Layer 2 of a small transformer language model trained on English Wikipedia (8 layers, counted from 0, width 96).
A neuron's activation on a vector x is GELU(weights . x), where the dot is the dot product.
The model reads these tokens: "3" " |" " " "1" "1" "0"

The vector x that enters this layer's MLP at each token. A number n stands for (n - 128) times 0.032.
0 "3": 128, 166, 53, 110, 165, 121, 173, 96, 175, 140, 77, 205, 119, 148, 108, 115, 165, 111, 155, 127, 146, 131, 84, 139, 177, 107, 86, 165, 118, 108, 120, 112, 64, 89, 158, 160, 105, 81, 98, 129, 197, 132, 97, 118, 116, 125, 38, 117, 210, 214, 182, 92, 127, 115, 76, 155, 87, 178, 124, 153, 162, 97, 79, 79, 111, 106, 97, 144, 138, 114, 115, 117, 168, 157, 116, 99, 141, 190, 120, 161, 115, 115, 80, 174, 175, 123, 143, 157, 66, 100, 154, 233, 157, 172, 93, 123
1 " |": 136, 172, 52, 97, 152, 128, 113, 89, 170, 135, 112, 153, 103, 132, 106, 130, 165, 134, 168, 153, 138, 128, 118, 136, 184, 91, 104, 166, 108, 103, 119, 111, 77, 103, 119, 144, 81, 73, 105, 152, 197, 123, 123, 108, 102, 111, 56, 92, 200, 193, 139, 93, 108, 135, 61, 163, 114, 196, 115, 166, 159, 133, 92, 99, 124, 91, 94, 144, 138, 108, 111, 116, 149, 160, 157, 112, 131, 149, 143, 161, 114, 144, 77, 167, 190, 118, 143, 141, 61, 99, 175, 238, 173, 176, 92, 136
2 " ": 123, 182, 48, 116, 174, 141, 131, 96, 170, 122, 133, 130, 103, 123, 103, 129, 157, 142, 136, 166, 136, 134, 116, 138, 183, 106, 93, 176, 110, 141, 110, 97, 70, 102, 144, 129, 85, 79, 117, 160, 183, 135, 124, 109, 102, 112, 48, 102, 186, 176, 100, 97, 115, 114, 65, 175, 100, 201, 118, 177, 153, 122, 85, 116, 139, 98, 140, 142, 136, 111, 116, 115, 155, 161, 164, 120, 137, 125, 140, 155, 118, 128, 81, 165, 166, 114, 104, 149, 75, 94, 151, 245, 177, 167, 79, 141
3 "1": 111, 162, 46, 107, 152, 119, 110, 81, 173, 129, 104, 131, 132, 149, 102, 141, 188, 127, 170, 178, 134, 115, 109, 136, 190, 86, 92, 190, 129, 154, 124, 86, 68, 111, 126, 144, 78, 83, 120, 155, 211, 118, 108, 112, 134, 119, 57, 105, 179, 150, 120, 95, 137, 123, 68, 169, 121, 201, 110, 145, 133, 117, 123, 119, 93, 86, 122, 145, 153, 110, 117, 110, 144, 161, 159, 154, 126, 141, 111, 160, 117, 110, 80, 165, 154, 117, 128, 150, 78, 99, 171, 246, 172, 148, 87, 126
4 "1": 112, 160, 46, 109, 150, 117, 111, 82, 174, 131, 103, 131, 135, 150, 102, 140, 186, 128, 165, 178, 134, 113, 108, 135, 187, 86, 91, 191, 129, 153, 126, 86, 68, 112, 127, 146, 78, 82, 118, 154, 210, 119, 107, 112, 138, 121, 59, 108, 181, 150, 118, 94, 136, 121, 66, 171, 120, 201, 111, 145, 134, 119, 121, 121, 91, 84, 121, 145, 148, 112, 116, 109, 145, 160, 157, 154, 124, 139, 111, 160, 118, 109, 81, 165, 154, 118, 125, 151, 76, 99, 173, 248, 171, 146, 86, 131
5 "0": 119, 139, 54, 112, 163, 132, 124, 90, 170, 126, 88, 118, 143, 147, 103, 149, 184, 136, 161, 168, 138, 118, 112, 135, 166, 88, 93, 189, 135, 143, 112, 103, 71, 120, 148, 141, 83, 93, 114, 154, 209, 133, 95, 124, 143, 112, 61, 87, 182, 144, 102, 93, 117, 147, 59, 167, 101, 201, 116, 142, 149, 140, 125, 115, 110, 84, 111, 145, 126, 115, 113, 105, 156, 160, 134, 119, 123, 141, 105, 164, 112, 118, 77, 164, 166, 113, 140, 165, 72, 97, 176, 246, 165, 158, 78, 143

Each question shows the input weights of one neuron of the MLP. A number n stands for (n - 128) times 0.013.

n99: 141, 137, 100, 128, 140, 99, 156, 139, 123, 81, 114, 157, 140, 103, 156, 110, 113, 164, 99, 124, 165, 136, 117, 115, 147, 132, 153, 123, 136, 137, 146, 126, 118, 104, 115, 148, 133, 164, 123, 136, 124, 124, 138, 116, 136, 125, 130, 146, 135, 141, 63, 161, 109, 128, 95, 150, 111, 100, 96, 128, 114, 120, 118, 134, 145, 91, 129, 146, 128, 156, 119, 126, 139, 96, 139, 95, 113, 98, 124, 134, 108, 163, 124, 119, 111, 96, 133, 147, 143, 138, 105, 117, 145, 153, 155, 124
Which token does this neuron like most? 2 " "

n174: 117, 140, 111, 122, 165, 124, 120, 89, 140, 112, 124, 121, 113, 127, 144, 141, 147, 125, 98, 143, 131, 128, 138, 160, 158, 136, 153, 120, 131, 136, 137, 152, 122, 128, 128, 152, 116, 128, 146, 122, 129, 110, 74, 98, 132, 103, 133, 103, 117, 90, 106, 117, 139, 121, 109, 107, 106, 94, 101, 109, 116, 95, 104, 128, 143, 152, 135, 99, 105, 129, 137, 138, 127, 158, 126, 106, 120, 144, 106, 173, 142, 147, 147, 144, 120, 91, 136, 98, 122, 109, 166, 121, 92, 159, 168, 123
On which token does it fire most, and how strongly? 5 "0", at about 2

n58: 80, 138, 151, 85, 105, 143, 180, 109, 114, 127, 144, 132, 117, 159, 121, 153, 137, 153, 147, 155, 115, 124, 145, 116, 102, 191, 144, 131, 156, 105, 112, 106, 105, 114, 119, 118, 147, 153, 151, 152, 99, 88, 127, 154, 70, 138, 114, 144, 117, 111, 128, 138, 148, 123, 82, 133, 95, 134, 123, 140, 169, 140, 119, 152, 122, 158, 134, 118, 112, 87, 71, 145, 184, 143, 137, 139, 87, 92, 135, 156, 133, 135, 150, 126, 109, 104, 104, 108, 130, 129, 124, 153, 106, 133, 165, 126
On which token does it fire most, and how strongly? 2 " ", at about 1

n86: 98, 161, 149, 108, 178, 115, 109, 135, 140, 173, 138, 99, 57, 131, 167, 82, 108, 106, 93, 125, 135, 105, 116, 137, 166, 102, 174, 124, 93, 100, 132, 120, 114, 212, 129, 106, 161, 134, 137, 108, 105, 124, 116, 133, 112, 89, 154, 122, 157, 139, 142, 128, 129, 139, 131, 122, 135, 128, 126, 168, 150, 104, 132, 97, 176, 135, 176, 86, 130, 144, 127, 72, 172, 140, 146, 90, 134, 129, 92, 161, 135, 124, 172, 120, 71, 65, 106, 139, 166, 74, 146, 129, 149, 175, 107, 115
Which token does this neuron like most? 2 " "

n19: 138, 99, 121, 107, 128, 103, 97, 124, 51, 174, 99, 138, 137, 156, 144, 105, 99, 143, 109, 145, 125, 117, 151, 169, 149, 122, 140, 107, 98, 106, 103, 127, 151, 114, 142, 143, 93, 161, 165, 117, 130, 117, 139, 133, 129, 132, 128, 134, 124, 144, 130, 117, 113, 132, 108, 100, 139, 150, 103, 157, 136, 161, 163, 128, 156, 138, 107, 119, 167, 131, 125, 130, 179, 129, 133, 139, 129, 126, 103, 125, 144, 140, 152, 177, 129, 111, 113, 88, 98, 136, 152, 120, 137, 102, 108, 126
Which token does this neuron like most? 1 " |"

n144: 143, 139, 159, 150, 108, 126, 118, 133, 132, 119, 113, 110, 114, 141, 108, 114, 122, 85, 115, 106, 161, 132, 115, 168, 147, 135, 188, 102, 136, 87, 121, 106, 162, 130, 125, 159, 125, 161, 66, 125, 124, 122, 105, 140, 133, 143, 99, 123, 166, 134, 167, 115, 112, 95, 160, 113, 124, 110, 109, 164, 135, 108, 172, 100, 149, 129, 124, 127, 101, 140, 98, 157, 147, 104, 156, 129, 156, 165, 129, 124, 108, 127, 155, 165, 142, 143, 158, 146, 101, 95, 127, 123, 105, 148, 124, 131
On which two tokens does it fire most, strongest first? 0 "3", 1 " |"

n75: 144, 150, 163, 107, 117, 128, 127, 161, 129, 150, 80, 140, 123, 127, 140, 129, 104, 137, 147, 138, 143, 120, 151, 99, 137, 116, 160, 125, 168, 120, 108, 125, 89, 152, 145, 113, 113, 125, 104, 123, 120, 165, 119, 159, 93, 133, 163, 82, 94, 138, 93, 114, 124, 91, 149, 129, 88, 127, 75, 120, 153, 95, 155, 141, 132, 159, 154, 103, 152, 117, 151, 112, 164, 87, 162, 154, 117, 102, 104, 118, 123, 185, 97, 152, 126, 157, 126, 171, 119, 125, 122, 132, 155, 117, 114, 85
Which token does this neuron like most? 2 " "

n67: 170, 155, 138, 170, 147, 147, 133, 131, 136, 120, 154, 129, 146, 150, 129, 182, 132, 140, 141, 152, 102, 133, 95, 101, 130, 106, 174, 99, 140, 144, 114, 141, 115, 131, 124, 115, 117, 125, 98, 165, 158, 164, 138, 93, 135, 104, 127, 131, 147, 124, 89, 126, 131, 165, 140, 134, 91, 95, 135, 143, 175, 98, 113, 133, 157, 119, 116, 126, 109, 120, 106, 96, 140, 109, 134, 152, 112, 114, 135, 96, 109, 121, 145, 77, 97, 158, 165, 154, 88, 119, 121, 103, 151, 147, 195, 122
Which token does this neuron like most? 2 " "

n96: 162, 133, 125, 106, 120, 101, 117, 111, 133, 160, 108, 165, 135, 103, 147, 113, 107, 121, 154, 112, 100, 123, 150, 136, 122, 127, 113, 97, 112, 84, 128, 164, 145, 111, 115, 140, 106, 105, 169, 134, 108, 121, 159, 148, 116, 119, 113, 114, 135, 151, 124, 116, 91, 129, 127, 134, 141, 139, 130, 116, 164, 119, 153, 150, 128, 122, 104, 113, 116, 111, 73, 121, 98, 148, 105, 141, 119, 111, 146, 138, 135, 134, 136, 113, 164, 114, 130, 119, 98, 149, 143, 108, 97, 138, 133, 116
Which token does this neuron like most? 1 " |"

n165: 137, 166, 132, 90, 158, 105, 122, 115, 152, 150, 127, 146, 147, 92, 143, 129, 129, 98, 113, 149, 165, 135, 133, 151, 128, 143, 106, 99, 93, 116, 153, 105, 101, 113, 109, 139, 130, 138, 128, 134, 132, 118, 109, 126, 120, 144, 120, 123, 129, 94, 132, 136, 113, 145, 109, 93, 130, 128, 115, 132, 112, 115, 126, 145, 141, 122, 97, 120, 143, 121, 151, 125, 109, 133, 155, 116, 128, 87, 110, 135, 130, 136, 144, 130, 134, 128, 162, 129, 144, 106, 153, 130, 123, 120, 176, 107
On which two tokens does it fire most, strongest first? 1 " |", 3 "1"

n117: 106, 115, 171, 101, 149, 133, 107, 121, 143, 137, 120, 124, 143, 136, 103, 111, 142, 113, 77, 190, 120, 51, 129, 172, 115, 127, 104, 97, 174, 145, 141, 132, 166, 121, 106, 105, 124, 118, 145, 127, 128, 120, 109, 128, 140, 172, 78, 181, 101, 130, 104, 79, 148, 129, 111, 78, 78, 180, 121, 131, 96, 149, 123, 193, 168, 132, 177, 111, 121, 141, 113, 160, 137, 157, 178, 128, 108, 186, 120, 100, 115, 102, 119, 102, 128, 119, 172, 100, 149, 129, 170, 111, 94, 116, 141, 123
Which token does this neuron like most? 4 "1"

n10: 127, 117, 143, 151, 127, 102, 135, 132, 140, 94, 146, 109, 135, 144, 110, 113, 133, 122, 131, 124, 146, 108, 103, 111, 134, 134, 166, 131, 120, 186, 121, 94, 121, 150, 158, 120, 175, 146, 106, 160, 135, 110, 130, 123, 139, 106, 140, 123, 169, 133, 125, 130, 133, 140, 134, 90, 100, 137, 146, 144, 155, 124, 127, 129, 88, 98, 144, 140, 156, 125, 139, 131, 129, 150, 89, 122, 124, 104, 140, 100, 151, 93, 106, 117, 89, 129, 117, 119, 167, 137, 130, 130, 127, 119, 112, 115
On which two tokens does it fire most, strongest first? 4 "1", 3 "1"

n123: 125, 119, 90, 140, 137, 107, 121, 133, 134, 109, 121, 95, 152, 125, 131, 112, 123, 129, 117, 126, 75, 126, 116, 110, 143, 125, 130, 135, 129, 121, 135, 147, 163, 118, 100, 152, 160, 111, 121, 142, 154, 104, 94, 158, 159, 167, 112, 130, 134, 110, 134, 138, 138, 167, 150, 158, 129, 121, 124, 114, 146, 108, 164, 139, 136, 142, 129, 130, 100, 133, 100, 151, 137, 110, 161, 118, 141, 131, 101, 140, 143, 92, 97, 123, 163, 131, 134, 135, 160, 124, 128, 117, 116, 123, 136, 132
On which two tokens does it fire most, strongest first? 5 "0", 4 "1"

n33: 107, 138, 182, 143, 69, 116, 127, 117, 128, 123, 122, 114, 123, 162, 128, 152, 129, 126, 119, 120, 135, 138, 96, 149, 120, 106, 113, 107, 85, 129, 183, 91, 158, 90, 102, 146, 111, 148, 173, 142, 143, 114, 150, 157, 149, 169, 105, 128, 158, 145, 123, 158, 141, 103, 129, 130, 143, 128, 145, 160, 107, 91, 108, 112, 97, 158, 168, 115, 82, 143, 171, 136, 122, 132, 126, 141, 141, 123, 84, 124, 134, 147, 120, 101, 135, 129, 139, 93, 114, 106, 147, 132, 163, 105, 106, 111
Which token does this neuron like most? 4 "1"

n36: 150, 149, 137, 58, 86, 119, 117, 150, 175, 165, 154, 86, 138, 153, 131, 152, 144, 154, 128, 138, 112, 144, 144, 121, 142, 122, 158, 145, 167, 122, 109, 176, 129, 92, 87, 94, 116, 154, 135, 134, 145, 136, 124, 140, 106, 163, 87, 112, 114, 162, 118, 133, 144, 161, 134, 121, 102, 141, 132, 124, 127, 153, 122, 105, 137, 150, 123, 129, 100, 106, 122, 131, 152, 165, 134, 165, 92, 118, 129, 115, 152, 138, 131, 134, 106, 124, 132, 84, 141, 92, 101, 122, 82, 131, 118, 121
Which token does this neuron like most? 1 " |"

n40: 93, 138, 141, 91, 129, 143, 129, 129, 157, 109, 141, 132, 109, 156, 112, 147, 133, 160, 161, 150, 115, 166, 124, 128, 98, 162, 162, 148, 141, 113, 144, 140, 129, 104, 142, 131, 127, 140, 111, 103, 86, 110, 141, 120, 127, 103, 151, 127, 99, 134, 115, 106, 141, 141, 146, 157, 105, 135, 138, 104, 141, 112, 82, 152, 114, 160, 150, 131, 141, 127, 118, 181, 182, 103, 129, 144, 67, 129, 130, 122, 143, 131, 130, 116, 141, 135, 128, 156, 99, 101, 117, 143, 97, 114, 114, 174
Which token does this neuron like most? 2 " "

n108: 108, 130, 125, 126, 158, 108, 131, 126, 101, 127, 102, 110, 126, 111, 132, 122, 107, 172, 137, 165, 145, 139, 91, 103, 149, 146, 119, 118, 132, 126, 156, 66, 145, 152, 132, 102, 124, 142, 167, 102, 168, 135, 154, 109, 150, 127, 106, 133, 149, 134, 122, 125, 147, 156, 135, 177, 181, 131, 127, 113, 119, 101, 171, 121, 136, 158, 134, 126, 130, 106, 125, 136, 123, 123, 128, 81, 79, 133, 137, 139, 129, 103, 139, 99, 129, 130, 149, 164, 139, 139, 109, 106, 120, 146, 111, 140
Which token does this neuron like most? 3 "1"